Layer 9 of a small transformer language model trained on English Wikipedia (12 layers, counted from 0, width 96).
Take only the direct path to the model's output, skipping the later layers: a vector added to the residual stream pushes a token's score in proportion to its dot product with that token's output vector.

Output vectors of the tokens that the questions are about. A number n stands for n times 0.0032.
"ota": 187 -112 -20 37 -12 -189 -124 -37 161 -301 -24 -386 328 113 -51 -48 142 206 98 110 -402 -112 33 -12 -109 -86 182 -83 178 -106 -11 -132 -235 -70 -36 402 165 -96 249 418 100 230 153 11 8 244 29 330 -124 0 -19 210 230 129 21 123 -52 -208 13 -304 -154 -194 353 33 30 180 110 18 -9 -75 -203 -68 -76 80 24 -68 52 -102 115 -96 -185 216 -159 63 151 88 -123 136 50 98 106 -9 -113 200 126 65
"ate": -109 -183 -41 -144 11 70 61 -102 10 64 -113 27 168 13 51 33 139 -399 -18 -139 97 63 129 202 -95 28 -146 72 -66 181 34 -142 15 36 -11 50 51 -68 162 95 43 252 56 284 -209 48 -57 -27 8 210 -91 43 86 -184 79 36 -114 -33 -252 -28 113 26 239 -163 -47 88 103 100 0 -124 -46 -84 73 -63 -286 41 108 75 0 116 238 279 66 30 133 -224 -13 -82 33 24 236 3 216 -4 177 76
"hew": 230 96 24 314 -43 -138 33 34 152 -287 160 -72 151 327 49 66 424 183 101 29 -219 32 117 -67 -196 -79 42 -126 -17 141 272 44 -82 282 -139 -271 313 -73 165 -21 8 -175 -147 101 26 -169 180 175 191 -78 154 57 32 -88 -109 -237 170 219 27 -159 182 -137 168 147 -31 233 18 -33 35 -289 -153 -29 -362 83 289 321 -155 -42 20 -40 90 23 228 -26 240 115 -110 258 -114 373 230 -132 -87 -53 43 -60
" Succeeded": -218 -109 -157 217 -106 -18 -324 -179 146 -11 114 -173 30 139 54 238 75 350 29 115 -270 -304 222 298 -67 119 218 -355 178 224 88 10 41 367 56 0 236 283 -62 -75 -15 184 13 235 57 -93 90 -102 45 -173 283 169 168 146 -321 -334 -70 6 -102 -343 190 -150 452 -6 -145 260 -40 11 342 31 349 -63 87 -6 270 237 129 -88 41 47 268 -357 84 306 -219 379 -193 434 -14 116 39 33 -14 -195 221 148
" in": -137 95 0 -89 19 32 -12 -78 -93 64 36 118 -126 139 -16 -161 -63 -99 -48 7 32 19 -117 -3 63 76 -141 -47 -105 95 53 -78 157 -213 -24 -156 -14 -69 -58 -22 -56 11 0 -143 36 -25 -39 -133 139 264 -58 -140 -70 147 51 19 -94 23 127 130 -63 -113 183 36 -89 -108 25 74 -34 -38 40 12 44 -142 -26 -126 34 177 -111 3 -57 -58 -131 -77 -140 3 18 -17 37 -46 0 -64 -39 -15 25 -31
"ast": 187 -349 146 -100 -34 -16 225 -79 -132 -44 78 -136 -12 185 -85 43 134 62 -26 -39 171 -208 -15 85 -138 -155 166 23 -88 32 -128 -3 -41 -187 -25 -56 -91 147 86 204 6 61 -192 248 -94 -49 -168 90 -79 -103 19 37 -63 13 13 29 -163 -121 -256 -226 -40 0 220 -27 94 115 186 -139 -27 138 -235 -73 66 -161 88 -71 -65 -53 -365 -100 -37 95 27 196 49 66 -82 -81 -37 -79 -47 -64 -68 -11 -93 151
"ing": -146 84 76 115 12 120 32 102 -145 85 -26 -82 92 243 11 -21 24 43 4 41 14 -31 103 -156 -236 -103 -304 -46 56 169 -142 106 59 -173 -134 -205 -81 -72 -47 -67 56 -85 -314 -30 16 176 -80 76 -298 -5 73 -64 188 0 -4 -56 -96 170 194 292 -173 203 -51 -48 80 -285 -11 -43 -170 -140 -19 -71 128 -188 -82 -235 -135 44 -7 143 169 44 137 13 304 -57 0 -14 86 -10 -162 38 106 73 21 68
"ators": -185 -27 -52 -121 -44 42 9 -53 -36 -9 -118 -291 381 -91 109 211 138 -94 123 -88 6 -4 306 6 -216 -29 -104 18 275 57 -145 -48 -71 377 51 -75 29 -137 89 29 90 272 129 336 16 -13 41 -173 34 -82 -184 60 309 -10 -154 -43 18 -151 152 -120 -68 -254 153 -102 -60 174 174 124 -324 -59 70 -107 -49 -126 36 127 -54 -200 54 239 281 159 224 -47 83 -27 -58 54 -107 21 309 -116 265 52 207 82
" ft": 115 -108 -47 94 -3 -30 -59 20 158 -306 4 102 271 -41 62 55 130 0 171 3 5 46 89 -160 77 47 232 -224 69 -245 384 14 12 134 -69 -100 96 -71 59 121 88 110 -130 28 -143 -4 227 87 -57 5 -231 260 329 -59 -54 -91 8 225 56 -75 -88 -216 44 -206 -90 9 48 -229 15 -28 135 131 -80 -57 125 -62 364 13 -114 -98 157 154 280 118 -238 170 -24 205 -3 137 -14 -90 -48 115 166 142
"ical": -285 -17 -46 25 -21 132 -53 -4 -112 -24 -60 -217 56 162 191 166 -149 84 100 40 73 -44 -63 73 -260 126 -98 73 267 54 380 15 -4 -31 -128 -57 62 85 78 -50 155 -154 90 342 -63 79 78 -159 -169 -259 50 12 157 237 197 -249 267 80 -23 129 40 -59 75 214 -107 18 -139 40 -238 -15 263 146 -140 -221 -55 129 307 -126 -30 -115 -53 161 -141 60 188 -198 0 167 10 234 188 129 35 41 -121 77
"|---|---|---|---": -330 108 -60 80 -57 24 -22 -171 -155 40 70 63 344 -155 123 160 39 359 50 -55 -51 13 -18 -96 -196 -98 -19 -9 123 -102 106 -69 -77 303 22 -41 -50 305 -52 44 19 -4 -84 -26 -97 -172 14 -28 254 -85 149 181 30 -139 128 -54 132 -228 13 174 209 -43 107 -274 -109 476 161 0 37 48 229 22 -45 95 -46 -75 -17 -235 111 -398 -31 -207 164 138 46 -113 40 207 -143 116 -51 -294 -169 237 208 136
"ized": -209 -70 47 41 -22 -102 -62 -96 185 -110 -35 -138 17 -38 260 201 36 84 46 -69 -16 104 -13 21 -157 -272 -113 87 110 239 280 53 -243 135 -101 273 -174 309 20 245 50 50 -259 102 -67 -163 126 78 -378 26 -134 24 0 -148 -165 -151 -257 -89 -133 -90 210 -39 47 233 -209 55 -48 29 -53 -45 88 -71 -21 -243 -140 -176 57 -72 17 120 33 30 20 -109 -73 -100 -161 20 102 -20 -57 83 333 116 -108 -142
"yle": -55 -14 -3 276 -13 -306 0 -162 106 92 -84 251 -42 52 105 10 88 48 -9 -78 -102 -17 141 62 -126 -83 -44 188 -4 190 323 61 -222 -56 -169 -144 138 -108 -24 279 -4 -74 152 58 44 -32 169 299 -79 -107 221 233 156 -67 36 -182 390 68 -210 216 -117 -32 346 -247 113 114 134 -172 -37 -153 215 33 11 -103 270 150 334 -161 -97 46 -44 191 432 190 112 94 44 -13 -4 133 302 -128 0 49 233 87
"im": -65 -214 -25 -106 -1 59 83 169 -6 -10 71 -66 34 86 8 104 81 31 -59 -105 37 22 109 -106 -31 -131 -77 183 71 39 -69 -180 173 -235 129 -86 -42 -93 0 99 -28 -216 -53 128 119 -13 223 111 -61 195 -13 3 98 -164 81 -135 43 -7 -243 -49 -79 69 -5 43 8 32 156 95 -225 -44 -252 107 191 -124 159 152 4 -4 27 7 -64 35 -55 -9 109 -105 40 -34 -146 221 -78 160 102 145 11 13
"'\n": 75 -54 42 -114 -13 -59 -236 0 278 39 207 -39 -38 -23 -41 -69 169 171 72 -69 -51 -65 8 45 0 -26 30 -154 229 -99 273 98 -145 304 15 289 152 -96 110 -39 51 -24 -131 153 4 -349 50 249 -168 -55 308 219 214 183 -294 44 81 4 0 -60 -35 -43 223 73 -107 127 186 35 157 -11 127 -170 -260 -57 151 -4 104 78 41 62 87 -126 112 -101 -41 112 88 98 -16 -8 195 45 212 206 261 34
"y": -136 90 113 -21 20 -157 106 36 -26 81 -201 -119 -215 190 65 12 -231 17 -191 141 82 -38 36 -113 31 -164 -159 161 -176 326 21 -59 141 -206 -173 -74 134 -125 -46 -12 -12 -56 94 134 -68 22 266 -11 -171 -130 -72 74 12 -260 90 185 58 164 34 -153 3 209 141 0 96 -20 151 -21 -108 87 -84 -79 9 -52 0 -8 102 160 37 -178 -39 87 87 -71 126 180 234 145 -32 62 -262 95 -17 7 4 -14

Each question shows what one neuron of this layer's MLP adds at an activation of 1. A number n stands for n times 0.0015.

n133: -87 4 -73 -56 51 -24 124 59 69 233 -77 -9 168 133 190 -46 47 -88 -33 -56 -6 77 -44 91 -36 10 -65 45 -174 67 -103 123 -137 30 -66 -108 -78 191 -88 142 112 83 90 -54 103 30 87 44 39 -60 34 120 14 154 43 -136 -34 -31 79 31 12 117 -1 130 154 86 -47 18 -74 60 -41 -43 104 -116 153 78 -38 2 -42 -1 -2 100 23 178 -80 -65 -42 140 27 107 78 81 -80 162 -85 15
Which two tokens does it push up most, strongest first? "yle", "ical"

n14: 25 43 -5 85 -37 -21 18 24 -58 31 -2 75 -110 -87 -61 20 85 127 -23 13 42 -3 -55 -50 18 237 118 -51 40 91 -7 35 3 36 90 44 -34 -9 155 -37 -86 95 8 -136 -95 20 -16 -87 85 32 25 92 -57 -40 -139 -115 -66 120 86 25 -174 5 80 97 35 -183 156 -10 -56 180 85 180 7 -12 43 -2 -42 63 127 61 60 -174 -90 96 123 -109 -36 29 52 62 -89 -150 32 19 52 -42
Which two tokens does it push up most, strongest first? " Succeeded", " in"

n184: 67 -66 26 35 237 57 127 59 -89 -25 -152 -6 31 138 10 29 56 -20 -165 -69 81 39 -107 -57 33 -91 206 258 -64 -78 -20 33 -7 74 98 45 -158 62 -63 74 -18 191 -82 -124 29 66 -78 91 -54 -25 -40 54 66 22 146 -32 65 -45 79 32 -12 40 1 -1 -16 -160 -64 137 15 -22 -56 -122 70 -25 -84 -33 -87 22 -22 -153 -44 129 137 -34 60 88 -136 -99 -89 -98 -14 -110 24 111 35 -95
Which of these tokens does it push up most? "ast"

n189: -134 -21 -60 -44 -109 -143 7 -168 -18 43 51 127 48 -36 -88 41 -19 -121 -61 61 -22 -12 75 -23 152 102 119 -171 -54 69 -26 44 -143 48 -113 -96 71 70 -76 54 31 -58 93 152 -186 -6 -118 -101 -2 -85 -30 106 30 12 21 -80 16 54 50 199 36 -23 86 26 -102 -99 -12 82 -12 160 -5 131 17 33 213 -76 77 14 15 -75 61 -49 23 48 -70 -87 -4 -34 150 -107 -6 -88 2 -34 157 56
Pushed down most: "im"

n95: -25 -15 -112 -70 -29 -45 128 -22 -68 111 23 42 -48 -57 153 175 -9 51 49 -56 -57 14 -29 -25 81 97 -90 180 38 80 -48 12 27 12 -86 70 102 120 99 -55 -122 55 -161 6 -32 108 -183 -46 49 46 47 -110 -77 8 60 40 105 20 -99 209 -64 35 70 83 44 -34 -3 30 37 259 14 -14 168 -28 30 5 -211 -2 31 -124 22 -111 -112 -33 -56 -1 0 63 -35 -100 -102 61 -5 -157 -97 -119
Pushed down most: " ft"

n159: -204 79 3 111 280 -103 91 77 57 108 -89 -126 25 -78 9 -79 -27 -53 -42 -69 -55 -46 44 -28 -266 54 -1 22 -39 43 20 -92 66 126 -172 -143 3 160 47 99 -4 -44 10 -38 2 89 171 -78 -55 69 -77 -60 24 37 113 -87 -126 6 91 -17 -62 116 75 28 -71 19 155 -55 -83 14 24 58 -72 -129 -26 83 51 99 -85 11 -68 3 72 -126 108 13 39 42 -50 34 -21 -15 -45 56 -62 58
Pushed down most: "'\n"

n87: -149 47 21 -70 -19 64 84 -2 -113 -36 15 -169 67 -55 172 -26 -131 -144 -78 -28 -118 -95 3 -68 192 104 41 42 125 102 -55 36 -30 231 79 -52 5 -18 -59 15 -22 80 -61 14 -44 -162 36 82 71 86 -45 101 65 -44 -80 63 125 6 112 25 -34 -123 43 101 -6 -63 -118 26 -64 -99 46 29 36 -26 -139 -56 -9 -45 -114 92 137 -27 -29 -78 66 25 53 -98 172 -68 125 -50 123 32 4 -7
Pushed down most: "ast"

n114: -113 -42 -12 -16 273 -65 -35 -258 4 -57 61 -12 75 -86 20 61 18 -83 94 -76 20 45 19 32 -66 70 37 -5 78 -95 -164 5 70 -23 -13 80 -50 -99 -2 -56 22 -64 12 -77 -123 -116 -4 115 45 20 41 43 56 -25 33 84 -66 25 -13 57 -65 -8 -152 -72 -36 0 -35 4 -24 -73 -156 -168 140 -84 -22 147 -9 -124 47 71 24 130 87 -144 109 70 -170 3 -93 -52 -83 151 27 137 4 36
Pushed down most: " Succeeded"

n21: 19 -33 33 -7 6 34 63 67 40 -88 22 180 2 -138 53 -108 -19 -65 160 -78 88 90 114 -38 96 144 75 -126 -33 63 99 11 -27 -17 -164 -22 -90 -129 2 -29 -54 -32 -68 75 52 36 122 -51 21 -61 -222 -1 -24 -148 34 -74 -47 -80 -62 -22 23 112 -11 -163 44 -148 94 -41 -26 -9 75 55 -2 144 57 22 1 -99 -23 89 -34 -6 -2 13 -85 32 72 2 65 28 -1 -58 -38 44 139 8
Which three tokens does it push up most, strongest first? " ft", "yle", "ate"

n115: 55 125 140 -76 125 90 -127 222 105 47 58 68 -206 -14 -6 12 -55 54 112 112 -28 -73 120 -121 -240 63 -17 62 -29 49 -12 25 101 34 -49 19 79 -88 115 7 -85 -41 -8 -48 -58 -105 -33 52 72 -86 -25 260 11 -42 10 4 68 101 -3 -117 7 31 130 -76 -11 -61 -52 40 14 -241 34 21 -39 31 10 26 48 -31 0 12 -2 36 22 -116 149 -21 6 16 64 25 20 -57 -53 -210 -29 -123
Which of these tokens does it push up most? "hew"

n50: -18 -75 -84 26 -93 56 75 13 -4 67 -149 73 -38 -21 20 66 -65 73 -50 105 -45 -124 16 31 -42 -7 -134 34 41 67 47 -33 -50 13 -38 91 43 -18 81 -93 -92 -144 -71 -91 -72 41 -94 48 -17 51 8 135 -21 95 37 -93 18 -28 -54 40 32 89 8 -20 -110 -103 -44 -72 -100 -47 -134 -215 -67 62 8 -60 137 276 -156 42 30 -53 -44 -14 14 -62 -87 148 53 -49 -21 -19 116 -74 -202 64
Pushed down most: "ators"

n178: -6 63 -99 -56 -7 -17 -6 -16 -47 130 13 -143 -100 -100 85 116 -4 213 19 54 44 -64 -12 -140 132 -59 -1 -36 -105 -85 89 19 -34 15 -34 66 114 -19 -91 62 -20 -5 103 115 -229 86 9 -20 35 -144 -45 -226 48 15 139 49 54 -50 -105 -126 141 102 39 -1 36 82 79 -6 66 136 8 83 38 -21 -45 142 -38 31 21 -194 -39 -104 -121 -83 6 1 26 4 -24 -44 -3 -82 -13 -14 85 8
Which of these tokens does it push up most? "|---|---|---|---"

n146: 21 -129 -23 86 -27 -52 -33 -90 -135 -2 95 230 95 -12 40 -26 152 113 95 -14 5 45 63 -44 -34 -102 13 -135 47 38 30 156 -97 11 28 -22 80 9 -140 -61 44 121 16 -25 -144 28 -61 50 37 -61 -29 -53 15 -27 50 -81 27 -56 63 141 97 36 -94 -81 -42 138 -214 -9 -57 -22 137 90 -164 97 4 121 4 -70 9 2 -27 53 58 33 9 -28 -51 143 -21 80 118 -27 -34 50 158 226
Which of these tokens does it push up most? "|---|---|---|---"